Layer 7 of a small transformer language model trained on English Wikipedia (15 layers, counted from 0, width 96).
Take only the direct path to the model's output, skipping the later layers: a vector added to the residual stream pushes a token's score in proportion to its dot product with that token's output vector.

Output vectors of the tokens that the questions are about. A number n stands for (n - 500) times 0.0036.
"),": 281 606 520 485 549 629 306 414 403 729 444 488 290 662 414 506 675 332 693 525 500 677 417 324 476 775 423 351 137 512 512 651 621 610 462 471 438 307 447 502 495 638 661 684 347 290 349 326 670 497 620 515 473 490 368 464 407 470 497 528 388 504 493 497 539 499 394 434 395 455 467 148 632 499 645 223 608 421 550 551 470 415 582 758 384 703 453 532 704 282 438 649 600 437 658 591
" did": 516 620 508 381 258 405 724 571 717 382 367 325 445 553 521 349 327 383 725 667 557 344 511 507 535 419 366 343 490 647 456 639 450 771 516 346 577 551 589 589 625 462 619 412 469 371 393 436 350 539 702 479 522 542 737 499 434 488 497 514 354 511 490 537 570 536 357 379 587 480 370 541 352 521 502 371 424 356 628 411 545 533 580 324 367 452 321 442 635 634 335 618 596 593 704 459
" indicating": 422 387 590 717 354 566 547 371 465 542 470 511 650 614 430 524 719 280 520 532 494 372 516 570 454 517 394 457 493 343 576 593 280 305 531 314 525 309 682 446 256 601 518 465 699 682 297 374 374 669 550 812 713 395 876 484 623 570 462 462 344 501 515 385 457 537 508 338 530 399 352 529 492 621 633 234 503 497 522 729 478 413 295 412 478 429 388 412 379 698 472 474 637 795 506 577
" releasing": 409 588 587 387 503 628 630 452 638 583 329 259 592 591 322 377 289 407 292 519 494 578 596 446 429 557 483 475 465 397 588 563 493 307 516 336 332 380 649 381 445 567 485 296 673 686 528 543 322 587 419 661 717 271 617 533 559 472 418 488 404 483 506 308 386 424 585 472 634 494 434 563 631 524 517 356 344 455 520 665 481 304 444 556 368 582 714 441 391 613 480 276 674 578 456 587
",": 416 582 530 254 487 510 502 498 424 775 615 368 254 229 639 604 367 313 562 450 598 423 324 664 508 440 338 294 285 632 542 558 401 587 288 732 481 465 482 453 688 313 661 721 359 397 558 571 544 503 677 474 421 630 400 418 320 428 381 339 467 520 445 656 564 557 445 398 325 636 178 552 407 305 693 607 634 505 685 493 303 566 589 553 340 719 423 373 493 589 285 860 458 365 494 557
" where": 533 446 491 520 341 371 384 475 424 718 358 356 463 478 616 471 439 366 571 573 540 486 524 725 479 326 394 463 473 429 314 541 439 411 536 341 574 547 684 382 481 346 765 480 508 404 506 468 449 719 486 720 674 398 495 501 493 480 477 350 541 522 500 504 469 474 672 394 397 520 389 461 481 358 708 281 624 396 450 551 399 331 532 610 322 616 637 544 315 651 568 582 560 469 359 397
"office": 700 598 429 704 616 613 517 460 579 542 245 459 416 694 333 523 539 543 414 410 393 690 706 602 491 402 539 370 591 564 620 526 474 477 421 510 402 416 409 675 388 608 523 575 522 569 461 450 251 370 328 793 664 326 591 374 718 682 517 486 529 497 547 343 545 461 522 695 449 538 571 440 502 568 447 254 264 410 444 618 546 515 518 729 356 417 587 561 570 499 709 194 758 544 514 615
"\n": 605 479 736 478 499 711 446 458 603 585 718 383 476 278 643 596 254 313 517 483 619 465 387 602 713 302 625 360 252 690 408 597 165 621 229 595 330 722 317 275 522 396 254 528 336 424 582 628 742 485 454 418 587 574 260 575 549 500 331 337 331 519 461 731 571 480 456 364 301 527 302 496 430 728 730 524 760 572 501 413 566 694 689 445 464 628 553 727 441 641 513 704 384 550 391 735
"”": 418 128 334 436 466 703 572 486 567 399 510 319 440 873 513 443 484 287 503 496 512 938 405 266 164 547 529 341 189 549 331 197 443 531 737 402 437 198 483 641 597 550 488 613 626 472 567 255 686 622 500 782 731 412 527 451 459 565 467 377 556 503 511 249 597 258 427 424 331 338 713 207 665 516 466 20 612 299 416 417 487 600 645 896 369 531 478 843 894 520 477 292 662 781 542 663
" Khorasan": 580 445 583 727 533 739 702 480 451 670 656 678 561 360 579 389 560 542 542 517 384 678 498 444 368 325 615 615 460 437 493 306 470 463 571 349 555 287 465 363 256 525 445 390 462 818 197 434 515 619 352 421 635 405 443 299 545 537 524 756 482 481 546 415 427 292 476 599 496 247 529 597 350 525 526 266 235 413 579 536 611 699 542 495 466 612 690 548 547 463 429 439 737 644 448 535
" were": 419 647 739 391 343 424 592 572 711 639 331 360 499 476 476 327 318 346 581 638 568 417 335 666 367 567 380 423 634 800 527 501 316 682 403 461 640 504 408 426 505 527 578 478 562 317 418 459 446 500 599 511 577 648 613 546 468 484 560 525 46 518 478 363 498 727 397 383 462 483 412 367 354 432 448 204 587 408 756 509 413 508 624 448 337 596 467 314 576 600 437 710 587 641 674 349
"thic": 633 266 237 474 611 505 558 350 344 433 491 395 521 601 593 389 663 597 492 552 360 557 493 564 468 605 736 790 529 444 850 418 415 205 433 472 721 517 444 463 424 466 396 613 574 498 468 560 437 503 610 688 589 243 912 508 726 473 376 456 569 499 506 262 481 183 373 428 485 396 726 428 527 314 394 502 544 613 358 398 485 530 506 757 343 629 498 435 456 583 627 489 786 548 740 452
" highlighted": 575 626 505 532 323 392 651 348 587 444 401 410 829 447 473 650 434 476 521 551 494 462 492 570 430 487 419 518 441 510 850 421 455 366 634 467 372 775 596 365 560 478 389 385 542 577 447 471 494 719 518 769 625 375 707 362 665 537 557 417 481 498 495 490 644 511 210 363 601 357 315 316 453 596 294 259 486 460 640 430 474 547 500 583 280 588 403 495 453 601 586 515 735 581 612 672

Output weights of attention head 2. The head adds the sum of these rows, row i times number i of z. A number n stands for (n - 500) times 0.00078.
o0: 484 451 657 492 425 332 762 697 501 465 290 604 566 490 525 592 468 494 534 564 535 537 448 564 502 599 375 422 736 519 364 451 553 502 517 262 568 490 515 523 681 679 615 414 446 456 413 438 402 618 594 654 458 485 533 520 415 470 482 453 491 343 215 440 328 585 695 398 666 648 536 407 468 445 512 537 562 459 452 519 545 470 484 451 401 416 488 396 489 512 448 583 467 457 629 483
o1: 473 583 533 527 331 292 580 565 485 441 422 382 458 758 393 653 373 496 491 425 437 499 503 403 502 778 417 492 478 530 309 584 456 543 530 355 484 496 674 634 617 453 545 445 340 507 613 412 564 501 489 565 483 499 499 650 463 468 571 504 423 481 647 489 558 524 682 290 374 554 536 226 693 528 567 495 586 443 593 543 552 542 434 438 489 411 480 785 520 336 564 559 295 591 447 556
o2: 536 402 373 440 530 369 586 445 474 457 509 498 617 456 432 565 578 520 407 409 370 499 450 617 578 383 543 688 708 337 549 584 452 641 556 666 562 425 612 418 672 387 605 443 517 571 498 559 399 472 487 463 576 412 610 398 646 534 569 356 670 297 763 598 372 463 303 499 605 499 524 677 458 488 409 514 495 431 435 451 464 626 390 506 600 558 366 278 239 466 343 290 549 317 442 406
o3: 499 697 625 546 560 315 284 443 395 415 356 511 437 555 579 576 521 670 602 366 449 314 538 546 532 446 212 558 714 437 548 641 650 588 587 635 635 606 491 649 487 551 641 551 376 578 428 554 351 508 640 595 305 571 520 510 532 463 468 570 528 553 756 388 401 636 586 637 631 573 553 718 390 421 525 808 383 478 496 647 638 510 305 377 592 542 536 302 503 640 595 320 401 383 688 308
o4: 532 506 432 367 511 547 392 500 516 461 366 466 483 708 492 493 495 424 642 516 448 487 452 375 595 468 656 563 458 425 521 648 589 514 608 600 385 401 557 505 411 608 469 541 319 350 508 403 567 518 486 429 350 435 499 562 447 413 567 596 497 697 363 493 619 600 543 416 644 599 665 476 570 554 523 430 406 373 517 529 485 457 483 599 363 498 505 581 485 511 395 476 607 427 477 504
o5: 393 587 476 516 469 490 410 609 250 460 348 348 362 457 468 495 488 584 490 609 393 372 575 638 288 649 245 354 251 620 584 537 736 341 558 305 527 443 692 716 501 495 502 555 290 324 459 463 508 530 660 483 609 683 449 558 571 548 479 283 531 581 431 355 495 652 525 349 399 580 368 543 485 320 501 595 463 614 576 505 367 461 475 388 243 402 563 410 572 380 457 705 411 497 504 417
o6: 493 562 572 524 484 577 466 394 579 738 739 475 698 250 455 448 580 169 487 352 736 268 457 717 596 499 368 155 466 642 605 231 404 455 509 309 550 535 612 260 590 552 347 655 614 576 506 565 499 459 503 575 509 592 377 652 444 277 598 602 479 439 268 446 490 499 460 430 464 701 390 481 432 524 459 512 535 530 597 355 352 559 549 294 278 627 591 385 333 493 495 522 593 433 773 485
o7: 443 435 498 417 516 494 581 680 560 384 435 313 541 421 273 403 478 659 257 545 591 453 607 535 238 603 579 495 326 665 501 306 502 285 655 275 529 424 896 739 551 460 357 460 478 223 471 498 542 473 632 502 679 441 551 487 706 621 556 311 476 502 621 458 505 468 409 413 471 407 388 447 418 450 535 250 479 688 517 205 391 470 528 397 378 387 649 678 473 258 517 770 643 810 504 492
o8: 632 426 456 435 368 521 429 518 393 499 499 491 708 723 666 498 485 718 375 537 396 623 590 480 465 268 458 591 674 414 357 422 656 444 707 783 573 564 271 418 526 335 625 417 541 529 579 473 451 475 392 632 470 345 574 415 595 524 391 589 764 460 517 460 559 516 625 448 655 544 679 695 406 423 594 675 443 370 379 601 539 396 333 670 691 500 482 399 519 639 614 135 432 453 464 432
o9: 541 514 678 575 416 573 518 528 456 567 471 442 695 389 345 578 428 364 502 352 245 494 456 691 390 518 442 484 491 507 563 608 354 454 396 563 455 593 564 350 372 486 457 514 339 666 381 522 523 525 512 639 526 299 415 522 728 583 389 446 463 347 346 435 531 530 633 341 494 453 293 510 476 687 516 432 588 438 599 605 660 467 523 469 547 680 662 400 444 621 514 374 520 421 349 644
o10: 430 622 594 546 450 486 430 572 649 676 494 418 829 546 409 494 291 655 517 291 501 450 536 486 727 534 492 540 635 575 397 529 513 548 566 428 542 526 565 353 480 741 434 412 452 446 364 505 502 404 664 525 467 553 329 519 599 473 506 629 432 382 815 519 391 429 742 474 570 578 436 399 396 629 608 450 506 557 516 545 634 570 540 271 599 537 631 507 422 218 585 593 503 400 579 524
o11: 474 287 696 442 633 635 375 579 536 449 398 444 621 305 516 560 436 526 418 527 439 505 505 627 313 398 428 546 435 409 786 603 425 307 511 539 310 421 476 500 429 373 447 620 385 576 564 513 351 474 505 530 514 424 493 461 542 482 403 253 544 348 333 496 548 496 496 481 430 372 446 636 555 541 477 584 450 533 504 542 557 412 481 660 638 548 584 484 460 622 447 508 474 397 406 565
o12: 552 441 521 521 504 509 269 457 365 432 598 408 535 451 539 527 531 607 320 522 332 524 724 731 168 221 318 390 314 354 538 423 561 398 578 567 575 460 404 520 322 287 558 709 371 579 653 508 477 482 488 614 556 446 391 402 664 656 312 370 546 424 342 436 568 398 511 463 286 533 381 614 456 407 534 539 423 540 407 751 445 311 451 652 555 484 605 373 480 551 552 390 563 487 276 567
o13: 631 476 430 439 470 689 349 446 676 519 626 541 577 654 459 484 429 571 600 414 637 559 522 342 585 423 642 643 350 467 504 573 397 608 521 618 406 474 365 403 405 579 434 388 534 483 573 505 688 412 399 442 522 553 428 399 609 571 498 552 485 606 564 625 595 358 471 588 556 354 600 594 508 563 568 495 526 575 476 421 575 716 564 647 643 573 391 659 532 464 466 418 424 572 463 654
o14: 487 859 542 487 557 365 462 547 338 541 328 482 429 452 392 609 487 454 598 602 488 437 426 555 761 726 334 507 573 713 735 545 773 572 671 620 559 499 571 551 454 805 541 429 415 403 377 610 508 350 591 291 481 712 306 524 476 479 591 657 512 591 823 538 410 718 523 542 479 514 501 519 413 500 396 677 477 460 561 355 576 577 364 267 272 440 509 467 618 382 440 607 303 474 646 403
o15: 535 519 428 536 278 369 686 595 530 567 421 577 499 637 582 407 477 570 614 482 574 402 377 463 546 415 386 570 685 571 310 484 452 693 587 423 664 455 585 501 512 466 642 402 709 482 462 474 512 409 639 437 474 560 683 434 433 457 533 682 630 482 797 477 616 602 464 428 668 599 612 733 425 434 412 584 493 424 468 295 500 711 522 255 504 534 478 349 411 572 461 272 404 390 573 384
o16: 613 622 418 507 419 473 504 292 559 454 455 602 605 646 519 593 455 503 560 553 298 667 550 332 448 307 722 582 489 368 313 527 547 640 519 536 463 825 331 444 576 505 465 415 534 686 531 434 470 577 347 621 516 359 616 518 556 574 453 632 491 578 212 561 517 441 511 498 640 523 558 423 535 534 480 397 645 521 419 485 594 692 629 577 537 490 483 457 497 596 559 232 566 625 502 593
o17: 483 596 462 461 598 611 447 438 711 489 633 382 673 451 367 574 422 629 513 501 629 446 728 509 430 614 693 338 276 542 512 479 533 292 535 535 409 493 628 584 467 660 258 573 469 280 442 561 519 461 425 463 559 455 332 534 694 612 489 366 404 624 489 556 491 322 436 616 246 420 490 435 421 596 565 498 575 660 534 348 492 605 653 491 472 437 669 617 622 305 615 770 671 701 444 644
o18: 524 583 537 558 477 639 743 514 603 489 600 563 526 454 444 533 529 532 608 442 651 517 445 696 547 593 627 497 491 649 519 452 258 536 235 272 450 617 590 440 486 609 329 411 541 429 380 596 546 705 486 595 610 402 508 606 583 516 464 379 473 419 360 575 442 449 223 471 478 338 422 420 521 563 548 425 691 427 412 351 593 548 673 404 547 419 447 599 359 534 505 636 575 703 504 562
o19: 555 485 272 411 483 361 300 466 483 525 619 416 372 451 545 482 452 428 615 553 547 540 468 331 522 413 569 311 506 392 437 580 540 608 572 680 406 438 361 621 489 497 578 703 774 438 667 409 521 528 549 405 389 551 632 483 313 600 468 742 587 742 684 507 598 303 344 700 387 496 573 570 393 433 473 565 488 495 576 507 383 626 482 537 514 419 360 543 531 530 417 511 626 622 403 516
o20: 486 415 620 457 493 492 420 268 489 515 419 619 343 545 592 427 545 511 538 454 414 390 616 371 450 505 461 739 594 399 308 532 549 687 427 358 514 537 385 451 528 498 605 616 539 587 331 491 544 544 488 647 389 494 653 410 518 461 496 590 480 487 105 359 549 555 667 565 704 643 518 562 599 359 441 492 571 557 574 572 604 406 498 564 568 526 523 398 557 667 506 197 378 448 562 474
o21: 568 481 392 416 410 576 174 418 630 417 576 450 319 563 609 315 374 560 565 421 552 506 537 273 591 424 537 576 445 422 431 553 518 611 542 633 483 503 281 430 417 423 542 538 494 422 612 399 582 445 366 414 475 614 454 336 434 502 514 477 513 615 638 528 611 482 530 645 448 499 599 596 589 460 537 595 455 651 651 580 442 500 539 647 646 546 452 624 612 530 557 389 423 461 473 578
o22: 574 508 481 515 603 569 463 441 419 566 556 421 636 396 676 521 503 560 365 499 413 453 506 598 598 458 374 719 601 489 637 592 387 493 487 662 455 472 540 478 458 255 508 494 465 459 546 430 442 528 401 432 471 453 424 548 627 499 545 559 529 466 691 482 563 418 425 434 494 473 506 572 431 522 479 573 506 452 504 590 376 386 451 467 523 541 652 473 385 473 506 362 708 382 482 512
o23: 580 483 607 499 419 664 661 702 626 519 487 451 639 513 535 666 557 498 362 432 478 347 567 384 361 501 592 490 421 488 378 221 284 364 580 398 480 265 489 343 283 459 472 323 519 527 546 497 636 509 481 587 630 429 211 469 565 574 578 277 346 496 519 498 649 560 758 233 417 435 643 488 670 547 663 371 468 556 532 379 402 527 498 456 535 424 697 580 601 454 555 408 625 594 554 638
o24: 498 373 678 436 284 529 412 507 598 509 530 446 410 528 529 476 416 434 390 480 367 575 646 500 395 511 521 455 465 456 355 502 428 580 474 531 455 555 498 395 474 332 444 468 439 653 460 573 713 414 566 641 423 306 396 441 527 616 417 425 364 587 511 538 637 485 825 560 570 505 427 381 583 587 644 335 396 593 538 621 602 479 440 630 507 616 530 565 721 527 527 297 579 436 474 471
o25: 519 495 614 546 662 384 498 563 571 558 504 387 428 487 582 479 481 536 523 487 539 650 635 795 376 576 494 504 366 478 416 596 437 388 569 371 425 591 535 598 342 320 504 663 379 557 593 503 427 424 426 484 366 563 399 482 504 313 344 403 585 400 251 504 715 294 585 608 295 487 594 514 486 509 528 587 337 618 582 541 518 399 680 558 468 484 541 469 398 468 470 444 561 585 468 570
o26: 430 474 490 468 491 396 559 446 487 533 477 526 305 646 433 472 580 318 698 467 631 377 446 413 446 630 587 342 404 559 355 589 468 545 491 621 373 510 454 595 455 625 577 486 539 406 532 486 617 447 601 443 454 473 632 534 451 424 514 691 510 771 333 484 553 556 700 499 524 628 643 521 579 443 591 502 454 563 541 508 486 491 485 561 490 536 285 600 598 431 567 549 423 564 419 411
o27: 514 527 549 552 610 612 312 532 431 604 469 456 630 461 496 478 400 576 426 528 348 532 593 595 409 328 296 510 394 549 652 577 508 410 541 469 538 542 462 508 258 482 497 590 422 564 491 520 431 402 498 515 439 444 404 486 558 609 374 468 575 376 685 490 494 421 528 508 443 359 391 612 315 586 584 523 483 548 500 524 535 467 547 539 512 602 619 466 485 496 546 450 421 466 461 512
o28: 577 423 645 507 471 674 598 526 694 490 525 474 703 561 537 370 482 509 480 404 390 686 654 552 504 496 694 441 366 606 486 500 308 486 380 333 420 469 547 430 525 447 424 523 353 476 529 529 473 674 502 742 558 380 483 604 511 472 352 332 433 459 338 544 618 406 512 487 513 436 440 355 474 766 690 302 635 316 513 541 521 312 654 752 579 495 627 586 456 597 537 531 752 525 516 695
o29: 557 476 639 571 488 650 493 626 719 648 506 557 580 312 548 261 283 448 556 455 623 621 373 338 774 382 570 600 489 640 469 563 559 746 416 408 384 497 361 366 404 538 403 516 678 536 361 425 570 396 511 458 515 548 481 572 361 583 490 575 329 473 591 719 560 422 489 604 562 476 486 432 370 588 619 349 621 495 572 216 570 477 626 474 600 564 486 741 552 484 483 615 464 498 604 582
o30: 530 463 497 532 493 823 480 449 555 605 528 479 565 400 507 508 451 335 424 442 547 708 362 472 596 447 672 419 374 428 558 637 259 422 460 660 272 746 318 345 362 411 362 508 539 597 592 470 573 537 289 547 568 276 396 582 578 405 466 500 384 611 25 609 678 471 513 557 441 354 514 277 636 804 617 336 548 351 530 603 594 543 579 551 482 589 449 625 619 495 505 328 559 569 387 634
o31: 488 556 379 552 613 409 354 550 207 412 400 532 343 533 403 611 457 460 473 616 332 482 538 501 260 424 479 512 453 454 571 543 734 417 534 581 587 452 393 589 403 525 686 680 603 595 467 451 585 400 514 374 433 503 535 409 544 488 513 593 607 463 610 364 430 565 580 564 334 611 359 597 467 278 362 545 328 524 510 530 539 399 325 462 395 411 554 334 496 411 523 429 256 581 455 462

Each question shows a token from some text and the vector z that the head gathered there. A number n stands for (n - 500) times 0.006.

" meets": 545 418 543 583 529 466 516 461 479 497 343 676 637 442 458 390 442 461 551 549 652 477 498 448 482 611 522 478 510 459 502 510
Which two tokens does it push up most, strongest first? "thic", ","

" strongest": 611 480 404 584 502 517 296 243 479 581 525 607 390 439 385 397 525 400 618 456 670 522 445 526 420 445 526 537 622 533 596 545
Which of these tokens does it push down most? ","

" 3": 559 375 641 573 547 386 553 382 451 539 279 754 673 436 414 272 377 410 611 533 645 393 531 388 490 650 539 439 501 402 568 528
Pushed up most: "thic"

"-15": 626 551 525 499 545 585 506 534 616 539 485 597 671 388 409 492 413 559 514 540 438 448 496 510 492 608 514 485 698 441 434 494
Pushed up most: " where"

"wa": 535 417 464 420 561 587 501 374 330 405 454 441 565 599 454 383 294 495 455 503 669 658 503 556 629 613 634 407 496 524 498 599
Which of these tokens does it push down most? " highlighted"

":": 530 485 544 437 491 591 648 511 385 440 458 580 519 441 486 410 350 537 610 501 506 454 543 378 504 576 534 482 475 584 542 477
Which three tokens does it push up most, strongest first? ",", "\n", " were"

" and": 496 495 634 622 565 250 316 143 497 432 620 544 123 683 394 746 430 232 526 541 634 705 549 225 479 626 505 503 558 816 362 279
Which of these tokens does it push down most? "”"

" Conn": 567 578 393 411 498 501 428 431 538 514 495 536 509 483 419 464 555 437 486 513 547 550 407 480 460 550 524 492 580 538 514 563
Which two tokens does it push up most, strongest first? "”", "),"

"-": 548 471 550 408 535 547 426 565 381 474 552 532 449 689 598 477 436 590 683 536 503 489 436 468 415 530 575 580 436 544 532 480
Which of these tokens does it push down most? " where"

" (": 611 438 490 438 553 583 497 284 384 541 436 478 580 551 498 400 387 421 568 430 686 559 480 583 556 553 580 436 515 495 604 626
Which three tokens does it push up most, strongest first? "),", ",", "\n"

" successive": 599 584 413 487 481 464 456 330 597 564 533 546 557 465 427 476 561 488 481 463 525 566 480 518 494 573 434 514 560 500 496 527
Pushed up most: "office"

"ation": 658 545 395 473 417 531 413 626 450 424 503 530 418 583 564 647 492 533 504 446 543 579 296 654 486 577 520 439 485 590 340 447
Pushed up most: " did"

",": 507 505 527 481 445 605 523 451 533 524 488 575 706 390 470 349 445 551 609 475 469 447 512 445 464 538 420 559 569 423 552 499
Pushed up most: " where"

" the": 628 482 401 549 508 506 313 232 489 591 498 613 411 450 419 401 531 393 622 459 655 489 455 546 435 464 540 532 608 526 626 543
Pushed up most: " indicating"

"\n": 391 573 575 440 419 450 453 496 400 535 474 540 515 535 438 491 521 459 583 599 568 429 615 630 566 529 489 647 400 646 577 568
Which three tokens does it push up most, strongest first? "\n", " Khorasan", "”"

"w": 551 423 465 426 555 584 506 356 348 438 445 452 565 582 461 388 323 482 481 489 673 630 498 553 612 599 621 416 501 515 527 603
Which of these tokens does it push down most? " highlighted"

" 0": 631 535 540 564 509 479 480 432 635 635 597 615 539 486 438 497 533 535 527 438 550 510 444 494 502 526 480 489 630 471 505 471
Pushed up most: " releasing"

"ans": 467 403 461 426 434 544 590 466 434 408 422 515 576 473 408 427 410 543 477 514 573 631 493 465 539 601 511 463 508 484 500 555
Pushed up most: ","

"'": 633 531 637 653 546 444 445 446 756 688 669 712 636 433 374 527 490 617 435 448 454 532 454 498 526 516 420 505 735 394 373 407
Which of these tokens does it push down most? "),"

"==": 545 471 658 553 518 373 442 348 455 477 538 515 312 499 578 531 485 412 614 526 500 412 583 471 433 454 453 488 512 579 537 430
Pushed up most: " did"

"N": 593 400 478 434 494 542 518 323 402 564 550 489 563 551 509 334 347 448 610 420 696 501 537 521 601 623 618 490 552 491 669 590
Which three tokens does it push up most, strongest first? "\n", "),", ","

"Website": 349 588 636 444 385 404 423 483 421 569 440 545 542 525 378 507 568 416 554 624 587 416 654 643 624 544 433 676 381 709 567 598
Which two tokens does it push up most, strongest first? " Khorasan", "\n"

" secured": 645 546 417 474 435 530 429 606 465 449 506 539 437 558 551 622 497 526 506 441 528 558 322 624 486 569 510 451 500 569 363 456
Which three tokens does it push up most, strongest first? " did", " were", "”"

".": 657 547 521 509 495 488 505 417 504 584 554 537 452 474 547 506 520 502 555 428 522 454 459 543 511 535 478 469 523 483 518 481
Which of these tokens does it push down most? "”"

" prior": 562 512 447 496 508 537 487 428 548 544 519 593 568 406 396 397 518 587 543 504 517 520 470 521 482 555 484 479 662 458 505 497
Pushed up most: "”"

" to": 612 549 557 492 488 508 488 504 628 571 547 567 634 473 437 502 542 511 455 457 472 525 405 485 452 599 459 488 615 433 413 525
Pushed up most: " where"

"),": 657 432 572 586 577 472 587 270 489 668 431 641 498 401 499 350 491 418 624 510 678 353 564 480 499 495 554 519 702 418 668 481
Which two tokens does it push up most, strongest first? " indicating", " releasing"

" Convention": 564 433 546 374 522 563 425 594 417 459 531 514 528 723 597 489 471 636 653 562 510 534 356 420 409 539 558 578 430 538 499 492
Pushed up most: "\n"

" an": 557 425 468 431 557 578 504 349 368 455 437 454 567 558 463 395 348 473 490 492 667 599 494 551 594 590 615 421 491 507 532 616
Pushed up most: "),"

"-17": 628 514 538 444 467 534 476 507 560 552 523 547 588 529 508 533 523 513 460 454 475 554 342 513 438 628 463 443 557 480 399 527
Pushed up most: " where"

" under": 491 499 634 633 572 229 303 110 505 434 621 547 108 694 376 765 443 209 512 551 648 727 552 198 489 629 498 499 572 840 358 270
Pushed up most: " did"

"mos": 486 443 423 522 479 501 578 472 463 514 434 538 517 450 441 444 500 544 548 543 600 526 481 458 464 535 519 511 502 532 522 560
Which three tokens does it push up most, strongest first? ",", "\n", "),"

"-21": 666 517 602 590 570 484 419 413 679 658 584 701 552 456 441 543 484 560 477 463 502 519 467 513 532 516 448 477 677 455 449 437
Which of these tokens does it push down most? "),"

" September": 599 501 564 483 565 462 504 394 367 539 486 533 284 415 630 495 487 420 546 478 535 335 458 566 549 480 555 480 538 557 600 501
Pushed up most: " were"

" This": 595 493 656 475 514 491 519 498 356 487 557 481 232 423 694 526 448 550 554 509 397 319 503 543 503 426 454 432 471 538 474 474
Which of these tokens does it push down most? "”"

" of": 682 476 490 449 528 567 524 182 440 680 376 552 556 502 519 388 487 363 678 368 720 469 451 568 493 474 527 467 563 451 763 645
Which two tokens does it push up most, strongest first? " indicating", "\n"

"Electoral": 484 420 769 647 491 126 350 30 680 513 586 579 365 572 413 587 603 189 611 576 547 550 699 307 383 428 289 523 616 676 604 368
Pushed up most: " Khorasan"

"or": 495 496 634 623 566 247 314 138 498 433 620 545 123 684 392 747 433 229 523 543 635 707 550 221 480 625 503 503 562 818 363 278
Pushed up most: " did"

" minorities": 539 415 580 491 440 486 509 385 511 527 362 656 764 416 354 358 522 411 555 475 585 434 462 441 489 554 424 550 503 356 513 546
Pushed up most: "thic"

"u": 578 432 468 436 548 574 515 317 389 500 423 478 565 542 474 395 381 455 529 470 675 569 487 549 570 571 598 432 503 492 583 619
Which two tokens does it push up most, strongest first? "),", ","